Layer 12 of a small transformer language model trained on English Wikipedia (16 layers, counted from 0, width 64).
Take only the direct path to the model's output, skipping the later layers: a vector added to the residual stream pushes a token's score in proportion to its dot product with that token's output vector.

Output vectors of the tokens that the questions are about. A number n stands for (n - 500) times 0.0042.
"ent": 530 441 457 576 454 433 673 451 682 561 451 561 269 613 589 312 397 428 332 472 681 682 397 405 536 480 559 516 543 452 638 463 398 512 615 641 397 595 637 639 343 484 525 535 643 398 527 704 563 521 421 669 709 365 431 405 712 376 532 515 779 375 429 602
"ies": 548 624 509 368 334 508 426 477 472 666 486 614 711 406 520 234 308 760 322 558 544 591 458 674 456 600 421 514 519 527 260 746 620 416 530 605 285 574 425 532 555 527 544 333 559 195 570 383 416 484 410 533 816 287 436 499 709 492 667 712 734 490 316 521
"ember": 610 453 441 382 401 620 452 507 429 678 760 339 517 294 461 232 91 749 809 604 398 762 405 699 394 483 626 307 428 480 586 352 515 223 702 759 540 753 562 686 757 647 668 416 668 406 809 842 652 592 455 524 557 561 565 515 530 593 697 467 803 453 486 497
"{": 418 523 176 423 428 480 548 337 576 652 645 468 367 545 430 445 357 608 495 411 652 542 686 347 732 582 430 558 719 274 545 528 634 518 325 631 349 467 443 744 592 701 500 434 462 284 722 654 670 367 678 645 557 405 197 290 744 783 581 602 727 322 562 447
"if": 587 506 597 747 464 334 342 594 626 599 528 592 367 214 464 564 439 566 314 444 489 545 414 414 477 493 462 366 382 463 502 902 504 514 577 695 378 592 593 509 467 501 332 436 465 360 452 471 486 511 98 379 770 467 625 418 587 666 464 631 666 342 656 531
"ed": 512 550 254 345 427 503 368 577 666 401 565 555 456 444 421 414 452 442 568 584 437 424 426 463 518 599 532 533 293 619 555 620 581 540 715 631 532 432 483 733 458 475 513 395 622 316 501 446 658 620 304 667 437 378 577 610 601 530 677 523 718 319 450 472
"ry": 491 493 450 437 620 457 493 565 358 597 504 616 382 429 491 436 360 742 288 653 665 679 572 447 558 526 603 322 666 405 353 649 518 443 588 677 212 592 326 330 581 493 378 512 837 443 571 554 514 454 212 747 374 320 357 361 597 654 434 731 805 418 328 824
"ou": 402 561 454 410 557 437 684 530 472 602 539 383 483 626 552 408 519 493 438 504 589 451 504 456 481 478 394 208 526 660 520 475 535 616 586 583 544 786 593 631 430 521 334 351 456 495 424 504 397 350 323 347 426 378 223 638 438 515 688 749 760 515 381 431
"it": 282 488 582 522 308 496 477 455 650 628 399 408 532 536 646 393 379 285 412 328 512 608 304 421 641 661 532 260 461 648 441 532 534 570 613 648 542 622 453 521 499 473 350 506 632 457 456 464 595 558 450 380 488 373 537 337 409 580 621 365 533 360 481 622
"ep": 653 454 376 420 364 277 516 585 499 533 407 350 566 406 477 468 293 641 456 692 512 482 601 378 385 648 347 267 527 629 621 698 384 345 479 593 638 685 587 497 480 573 457 581 507 490 508 684 631 278 396 516 680 365 688 392 532 677 603 775 694 578 475 536
"g": 473 646 610 345 646 663 367 470 695 455 443 582 399 700 569 524 193 590 470 512 502 533 501 425 548 698 458 560 465 673 551 451 316 313 551 503 421 570 301 462 630 523 490 454 528 430 614 709 423 478 427 396 487 477 598 385 523 624 773 760 533 413 622 653
"ive": 679 489 483 648 467 465 512 408 624 395 500 376 323 254 549 540 468 480 643 241 637 759 472 566 664 383 546 671 519 576 579 740 361 330 502 772 408 790 331 680 434 540 405 383 521 525 488 412 536 630 302 296 578 447 387 534 486 735 416 555 796 258 621 462
"art": 427 520 434 680 555 342 574 512 598 639 661 449 656 485 291 366 296 561 620 666 489 378 609 462 626 634 466 514 483 349 373 540 629 659 588 695 454 764 529 547 814 512 598 526 508 382 426 683 664 537 463 547 489 416 456 336 562 385 667 570 692 534 642 602
"ov": 347 367 434 617 375 535 694 706 376 712 622 520 562 443 474 115 444 588 444 551 476 656 480 444 520 537 575 471 479 562 618 486 486 372 467 639 534 846 408 561 411 548 379 221 457 541 511 664 424 566 599 469 685 323 565 518 475 600 653 667 610 400 434 511
"h": 504 551 628 580 608 419 446 495 452 320 488 341 396 450 580 643 445 653 573 372 652 499 518 380 496 567 611 267 574 427 539 785 491 564 488 576 562 526 508 749 501 470 502 351 624 459 460 687 461 485 561 472 548 480 510 258 481 502 706 531 546 617 455 633
"o": 548 525 423 559 439 519 538 563 489 687 557 353 402 468 425 321 422 486 459 336 574 443 561 476 470 522 439 605 503 494 473 493 360 540 350 639 549 642 473 598 493 443 592 343 519 422 420 539 419 479 320 412 537 522 587 326 440 457 519 552 499 496 436 567
"qu": 412 690 456 387 500 603 530 829 704 393 632 431 359 546 469 462 394 517 498 280 600 564 535 260 458 578 332 415 438 528 553 605 603 555 627 555 455 480 508 647 578 580 304 571 475 576 842 662 450 612 500 616 606 427 524 316 493 632 681 432 747 438 389 445
"'": 796 416 470 634 554 379 584 576 356 427 458 391 502 432 404 588 346 321 606 487 519 628 404 285 405 400 228 298 663 370 489 719 650 339 554 543 374 831 340 474 430 532 518 417 575 532 731 645 538 503 344 655 760 370 596 472 596 404 611 472 531 518 589 480
"|": 347 665 580 666 737 464 762 410 588 505 603 295 381 468 485 460 483 663 635 590 732 718 641 454 513 532 540 567 504 495 648 551 435 532 602 680 334 632 556 452 387 695 543 356 576 433 540 466 542 338 683 569 733 221 310 479 726 654 713 437 517 463 662 401
" 8": 554 486 546 523 623 458 531 374 519 554 578 411 374 385 485 398 540 549 589 518 440 467 550 456 442 438 456 402 461 549 394 524 477 450 422 494 551 691 337 572 484 655 460 608 574 576 657 427 581 518 554 580 467 555 435 582 532 625 553 544 559 451 556 569
"og": 561 550 463 575 361 478 609 614 396 681 615 407 295 364 392 457 401 464 347 627 759 650 580 379 472 415 567 328 495 480 566 599 445 647 619 670 525 726 282 521 529 556 443 449 435 270 392 399 560 603 367 597 563 274 513 329 403 585 618 716 635 617 476 554
"est": 503 623 507 666 536 283 195 516 665 395 557 452 446 420 417 486 419 281 413 530 439 707 436 395 577 646 382 355 635 566 247 357 380 645 495 655 562 438 419 773 562 514 356 338 427 439 561 433 494 488 278 633 562 350 297 544 556 421 590 608 788 436 573 685
"ver": 614 591 598 624 425 422 570 534 798 423 573 438 374 612 513 518 452 563 564 417 202 393 523 378 552 354 448 423 560 428 653 668 525 709 561 586 346 552 206 495 670 556 288 541 695 292 681 705 380 643 538 580 878 413 438 330 575 433 801 477 652 321 395 607
"ell": 650 434 478 462 465 391 652 511 331 552 466 425 387 351 418 351 572 464 504 433 546 630 549 335 786 609 432 297 416 406 533 518 503 532 615 753 370 628 548 482 560 486 493 456 473 334 703 619 435 444 491 515 356 316 401 414 377 535 439 399 697 403 629 547
")": 349 484 390 429 719 530 567 352 384 436 484 482 518 470 518 317 424 489 492 662 422 533 340 403 594 457 414 626 536 585 372 593 506 364 322 615 380 632 513 587 693 569 664 439 661 659 562 521 712 543 459 398 692 431 480 386 389 545 466 335 622 423 547 376
"oun": 511 524 332 497 214 360 792 560 496 530 527 273 386 355 394 385 477 601 498 553 592 655 542 423 549 536 533 317 728 693 217 443 501 544 660 742 454 980 471 642 439 542 490 523 528 569 542 614 368 558 590 654 552 447 473 588 646 425 715 440 634 337 463 593
"al": 534 624 473 557 505 254 645 374 713 631 358 538 530 460 609 525 486 540 478 521 427 388 547 514 444 624 425 353 489 432 385 466 499 507 606 614 628 566 381 639 606 453 668 567 545 443 512 578 438 471 539 378 450 215 443 362 615 730 522 530 561 403 500 501
"|---|---": 346 640 452 645 436 393 773 494 535 452 606 360 454 286 96 338 91 570 586 529 459 685 628 742 682 770 574 388 400 655 150 525 360 474 537 760 323 706 413 489 388 816 434 500 482 278 542 496 749 462 446 614 747 300 370 476 613 663 622 476 486 243 468 579
"ig": 480 585 447 605 387 420 256 653 615 626 375 460 369 576 682 593 337 490 381 452 482 589 417 357 576 589 533 510 295 489 485 368 320 346 626 656 542 624 249 589 669 499 445 411 415 490 573 532 607 391 394 556 597 267 397 481 595 486 518 616 585 528 414 534
"r": 586 656 413 437 627 507 361 514 534 693 531 637 600 629 429 504 549 562 530 451 688 495 645 557 753 584 575 405 513 598 387 624 420 570 573 584 382 617 520 387 594 434 487 416 605 414 427 742 516 661 327 567 517 583 260 479 574 530 538 441 640 645 471 598

Each question shows what one neuron of this layer's MLP adds at an activation of 1. A number n stands for (n - 500) times 0.00078.

n292: 539 502 485 510 470 636 540 592 520 453 445 516 530 596 451 654 593 440 421 487 359 425 570 493 592 647 638 313 537 422 471 522 398 432 488 730 314 623 610 485 453 604 700 505 499 839 549 430 454 518 735 643 411 550 464 614 440 403 508 532 471 512 568 420
Which two tokens does it push up most, strongest first? "oun", "ell"

n157: 509 358 426 573 554 243 737 509 591 541 418 493 612 470 493 565 402 567 434 564 529 487 356 368 375 789 499 488 569 495 584 536 557 558 498 547 752 474 647 542 765 375 616 395 497 431 231 559 565 496 509 412 559 432 739 450 557 571 460 519 607 369 218 533
Which three tokens does it push up most, strongest first? "ep", "al", "art"

n128: 341 542 511 371 421 420 685 483 504 633 412 746 463 484 430 511 449 498 282 535 606 657 679 732 346 534 591 586 383 722 575 459 484 632 520 599 595 648 563 732 583 368 482 477 460 534 460 554 271 532 476 699 541 539 459 468 489 396 408 534 363 510 368 484
Pushed up most: "oun"

n148: 502 418 475 409 607 480 420 413 443 528 323 341 484 323 510 557 469 504 538 591 529 703 316 670 336 470 576 450 493 648 474 467 415 355 623 544 597 544 485 443 517 456 439 481 319 659 566 569 543 545 405 529 330 568 583 586 548 562 438 533 504 428 633 684
Pushed up most: "ember"

n31: 555 617 597 481 534 712 431 553 736 616 524 350 312 508 323 448 380 446 494 607 557 524 544 647 459 553 617 474 536 468 560 661 492 655 714 439 622 488 452 537 563 353 505 646 561 620 401 379 160 359 545 625 410 406 533 612 623 322 424 607 520 636 419 493
Pushed up most: "og"

n256: 534 500 506 496 501 508 516 518 496 480 504 494 479 512 500 511 501 488 505 498 502 517 523 481 479 483 500 518 505 508 467 507 485 546 516 495 518 495 506 523 496 481 514 505 491 499 522 493 491 489 502 489 476 507 488 485 509 514 466 480 501 507 484 506
Pushed up most: "qu"

n36: 584 334 588 606 418 486 511 439 402 434 243 655 383 691 251 538 488 285 552 420 387 426 426 510 573 357 276 475 635 502 544 396 398 599 494 699 431 447 469 573 426 704 404 676 461 541 344 326 533 457 556 418 459 646 550 232 378 555 327 394 551 446 288 447
Pushed up most: "it"

n209: 497 478 497 527 474 512 482 515 488 492 500 507 486 514 509 495 508 508 484 512 484 506 502 461 509 533 489 485 492 485 483 504 482 508 492 508 507 477 484 471 501 479 482 477 481 519 501 503 522 497 512 482 495 494 494 509 495 481 512 490 479 489 517 501
Pushed up most: "ig"

n77: 503 506 495 496 506 488 503 491 502 498 491 498 505 496 498 501 504 499 513 487 501 504 497 491 500 512 493 507 489 506 504 504 491 503 502 492 496 493 501 511 497 495 502 491 510 501 498 501 486 504 499 512 489 505 495 497 506 501 502 500 506 498 501 504
Pushed up most: "ed"

n280: 611 492 434 445 481 551 527 667 380 611 567 402 523 352 469 542 406 446 415 571 518 416 525 490 440 421 391 417 353 450 438 504 356 587 599 523 435 775 477 518 358 479 561 572 570 627 646 638 404 398 613 581 570 632 383 524 446 393 340 800 468 404 338 450
Pushed down most: "it"

n240: 545 452 655 465 554 429 524 522 309 493 627 639 613 507 729 417 586 458 477 410 538 516 455 418 490 501 385 665 727 440 511 396 516 824 500 423 497 522 676 418 505 752 498 457 590 566 483 417 651 523 581 421 556 571 569 554 477 683 395 522 620 398 678 548
Pushed up most: ")"

n182: 94 414 486 625 828 673 399 598 568 554 449 735 401 586 411 426 432 810 289 582 431 659 850 372 328 457 600 583 388 386 525 356 388 678 590 399 327 388 551 427 348 486 624 570 439 670 219 736 509 442 450 450 826 365 440 650 639 229 481 359 366 516 554 353
Pushed up most: "|"

n198: 488 383 446 350 541 633 468 338 505 563 513 498 569 418 492 702 486 531 683 539 517 290 368 397 590 650 741 477 458 455 585 504 422 747 580 564 723 411 537 529 437 471 692 467 542 616 446 485 381 588 710 467 481 436 480 634 570 442 328 599 539 399 457 451
Pushed down most: "'"

n21: 605 530 511 438 602 491 256 517 553 342 418 453 430 232 582 393 465 458 545 597 589 722 573 404 430 622 680 344 622 512 736 478 468 380 331 612 459 380 401 338 401 436 575 910 388 336 669 722 539 665 547 527 588 432 461 416 507 581 672 419 513 597 491 434
Pushed down most: "ou"

n236: 397 535 668 636 488 644 569 477 505 551 660 441 742 518 469 587 506 498 526 490 417 371 463 431 471 491 515 495 690 571 574 540 444 438 574 462 406 472 600 595 568 526 449 596 580 511 389 480 453 585 500 442 455 561 418 453 315 556 486 610 530 524 462 537
Pushed down most: "ig"

n257: 310 469 532 558 522 199 334 566 391 414 554 561 418 470 786 520 661 489 756 506 668 538 398 658 564 738 446 397 548 540 638 611 315 407 587 667 419 467 585 671 551 559 400 537 601 521 621 355 778 547 526 532 460 639 465 304 463 363 542 551 395 653 564 611
Pushed up most: "h"

n132: 359 511 579 431 589 455 558 548 468 584 436 503 474 571 418 568 409 479 482 607 418 718 584 389 568 531 498 282 321 446 422 433 423 646 321 356 555 560 406 528 694 484 638 503 405 495 589 536 310 358 481 421 524 465 422 449 454 559 613 667 360 498 404 538
Pushed up most: "g"

n204: 559 594 609 505 564 576 592 396 606 482 558 439 436 563 546 573 450 528 549 594 400 328 408 471 564 379 483 463 529 464 383 549 595 538 485 620 671 722 526 356 436 550 459 611 498 524 192 585 493 515 574 649 425 380 406 420 516 463 582 359 582 436 681 428
Pushed down most: "ies"

n210: 540 574 469 654 396 438 477 510 471 756 542 607 455 383 763 615 549 570 379 290 451 611 745 307 581 640 470 586 513 301 420 341 547 511 711 459 573 526 563 489 427 530 463 594 432 320 495 574 458 591 518 356 323 408 536 524 434 404 318 512 520 570 598 543
Pushed up most: "ell"

n141: 390 733 452 701 537 512 486 529 470 506 427 454 545 458 337 621 311 284 499 744 596 567 401 520 535 603 573 564 428 494 357 682 388 267 432 557 406 624 354 398 654 553 360 552 546 369 515 467 587 335 489 616 485 520 706 572 283 280 405 398 402 551 408 546
Pushed up most: "|---|---"

n126: 492 388 587 546 417 511 577 509 643 221 686 538 704 691 478 576 579 457 381 628 586 466 527 653 501 528 609 396 538 393 554 502 569 485 490 425 485 440 425 481 413 270 422 628 533 490 384 417 440 595 328 597 589 389 544 505 552 464 254 354 399 533 524 453
Pushed down most: "ember"

n0: 415 510 555 532 423 534 505 431 549 492 529 411 509 664 775 634 574 514 510 438 496 609 528 543 513 562 589 374 560 659 464 680 530 385 313 541 580 431 604 236 409 414 489 467 645 543 434 383 484 607 438 666 429 664 576 599 373 658 737 535 699 426 571 707
Pushed up most: "it"

n119: 442 535 461 441 426 542 491 528 457 464 637 489 386 505 530 403 417 529 399 494 624 615 536 491 300 563 601 507 583 466 504 474 460 558 516 405 461 512 546 479 490 450 426 518 554 518 438 407 419 495 530 551 561 604 608 572 424 599 582 604 420 563 410 542
Pushed up most: "og"

n161: 529 248 242 461 539 543 533 370 557 253 695 413 658 677 598 415 354 576 649 505 514 620 359 608 225 541 672 259 506 476 435 520 438 456 445 440 463 404 371 532 305 461 365 523 501 525 515 303 479 308 499 418 330 678 433 685 614 308 711 331 469 431 461 449
Pushed up most: "ember"

n134: 385 861 607 537 462 299 417 602 595 359 507 598 675 677 611 595 353 425 405 488 637 443 479 322 441 544 528 493 492 609 522 373 409 370 511 345 485 321 513 556 647 367 595 627 366 448 659 485 611 521 639 441 324 469 574 671 636 424 500 608 393 519 507 588
Which two tokens does it push up most, strongest first? "g", "ig"

n183: 471 458 529 436 513 371 262 365 495 631 167 396 503 583 645 348 376 571 544 450 667 572 630 581 476 641 592 569 599 250 677 612 480 597 700 308 603 356 482 543 408 602 558 366 355 499 598 489 588 408 488 591 680 433 442 393 230 426 628 314 630 442 296 443
Pushed down most: "oun"

n93: 481 470 542 556 552 593 295 582 497 477 698 678 294 308 689 366 502 333 463 637 427 511 632 638 270 544 369 368 445 450 383 445 491 384 352 211 568 550 529 463 437 306 391 545 400 483 623 589 572 478 516 570 542 619 613 610 579 468 543 414 384 585 486 569
Pushed up most: " 8"

n244: 440 560 695 419 502 436 477 552 695 641 524 620 415 545 521 551 501 472 667 552 429 410 571 523 312 521 473 373 698 474 292 509 421 618 407 601 354 281 528 549 523 493 513 473 415 567 368 623 579 393 397 249 315 694 632 625 466 765 444 570 381 497 380 414
Pushed up most: "al"

n53: 664 550 383 465 560 475 522 394 462 524 378 596 374 404 533 731 718 732 702 444 593 599 511 632 443 389 610 372 546 397 422 508 570 366 459 831 454 673 429 428 656 517 553 475 550 520 398 470 632 597 598 425 381 632 709 420 382 586 472 449 655 705 687 378
Pushed down most: "est"

n189: 323 627 540 480 459 557 699 411 409 538 391 490 556 536 546 574 591 472 358 496 391 376 469 380 483 447 544 515 363 552 337 318 569 553 509 497 614 445 400 429 513 454 671 457 501 609 593 475 424 518 573 493 556 594 409 423 547 480 612 532 487 556 360 607
Pushed up most: "al"

n283: 650 684 477 493 382 615 625 479 431 441 350 560 641 523 441 522 503 441 648 528 578 535 526 595 384 623 597 442 545 622 689 536 522 453 679 448 519 539 703 600 333 603 733 521 479 395 626 794 441 492 433 660 390 455 515 737 551 503 738 463 353 607 329 385
Pushed up most: "ember"

n235: 529 761 483 435 451 540 411 562 550 470 475 551 499 664 678 560 687 505 757 272 552 463 625 667 540 736 352 571 576 466 472 434 615 482 733 632 633 652 502 542 523 336 566 507 479 494 675 742 412 452 378 349 596 269 493 320 468 591 487 405 435 447 617 441
Which two tokens does it push up most, strongest first? "al", "qu"

n86: 631 567 580 631 517 263 638 499 548 580 398 469 704 545 796 390 511 344 457 432 310 328 446 614 474 624 442 601 517 538 500 453 602 586 495 442 448 365 536 548 733 573 419 366 446 487 405 424 464 489 742 478 491 248 628 418 399 523 117 403 377 683 178 530
Pushed up most: "al"

n22: 432 397 631 640 554 617 474 443 504 452 900 441 329 492 713 310 502 388 480 501 559 579 416 520 578 615 440 461 553 465 406 481 561 555 621 508 421 606 367 277 530 627 370 283 454 428 755 581 487 601 516 463 629 630 550 568 539 637 598 690 445 466 482 410
Pushed down most: "al"

n310: 517 620 331 245 544 454 340 556 595 343 195 528 524 381 579 375 645 471 497 396 751 471 577 396 564 484 511 496 508 615 597 491 549 545 390 696 525 470 559 241 499 407 471 476 384 507 522 445 603 541 548 466 446 484 445 336 306 440 601 410 623 503 639 679
Pushed up most: "ell"

n62: 477 526 703 310 607 703 310 368 442 654 474 543 319 618 396 533 444 451 351 430 567 371 388 416 487 487 525 580 267 651 461 396 735 500 282 590 583 326 475 446 531 597 563 461 512 446 505 738 557 494 367 306 541 557 388 258 443 392 587 333 530 639 432 590
Pushed down most: "oun"

n190: 526 526 464 594 535 534 401 431 408 498 475 355 441 443 485 451 503 393 444 462 535 592 591 328 333 492 504 513 577 362 435 534 363 483 310 699 535 386 397 505 454 511 675 526 567 434 658 461 502 651 479 563 589 581 632 449 412 566 547 481 290 477 497 400
Pushed down most: "ou"

n201: 487 448 471 429 520 660 369 551 443 514 491 645 479 481 597 495 447 550 383 544 527 433 440 411 709 346 619 491 537 595 255 590 591 679 580 485 785 728 599 379 489 406 509 606 514 401 426 537 521 597 457 520 446 726 452 499 566 372 558 479 535 394 434 293
Which two tokens does it push up most, strongest first? "r", "oun"

n185: 388 411 467 488 524 399 433 703 383 401 545 158 367 629 571 763 520 567 667 293 619 393 320 525 567 674 554 517 424 562 494 562 535 381 523 501 576 415 552 525 63 624 650 437 547 528 553 453 412 640 438 525 299 644 497 513 596 269 536 431 531 470 376 738
Pushed up most: "h"

n284: 711 514 495 519 416 577 660 674 454 582 395 624 376 247 324 240 592 573 483 555 350 579 538 447 423 570 592 460 453 304 368 302 673 474 290 490 518 534 511 376 406 309 435 265 601 787 423 666 401 624 501 489 648 295 348 409 530 459 371 542 435 559 382 400
Pushed down most: "g"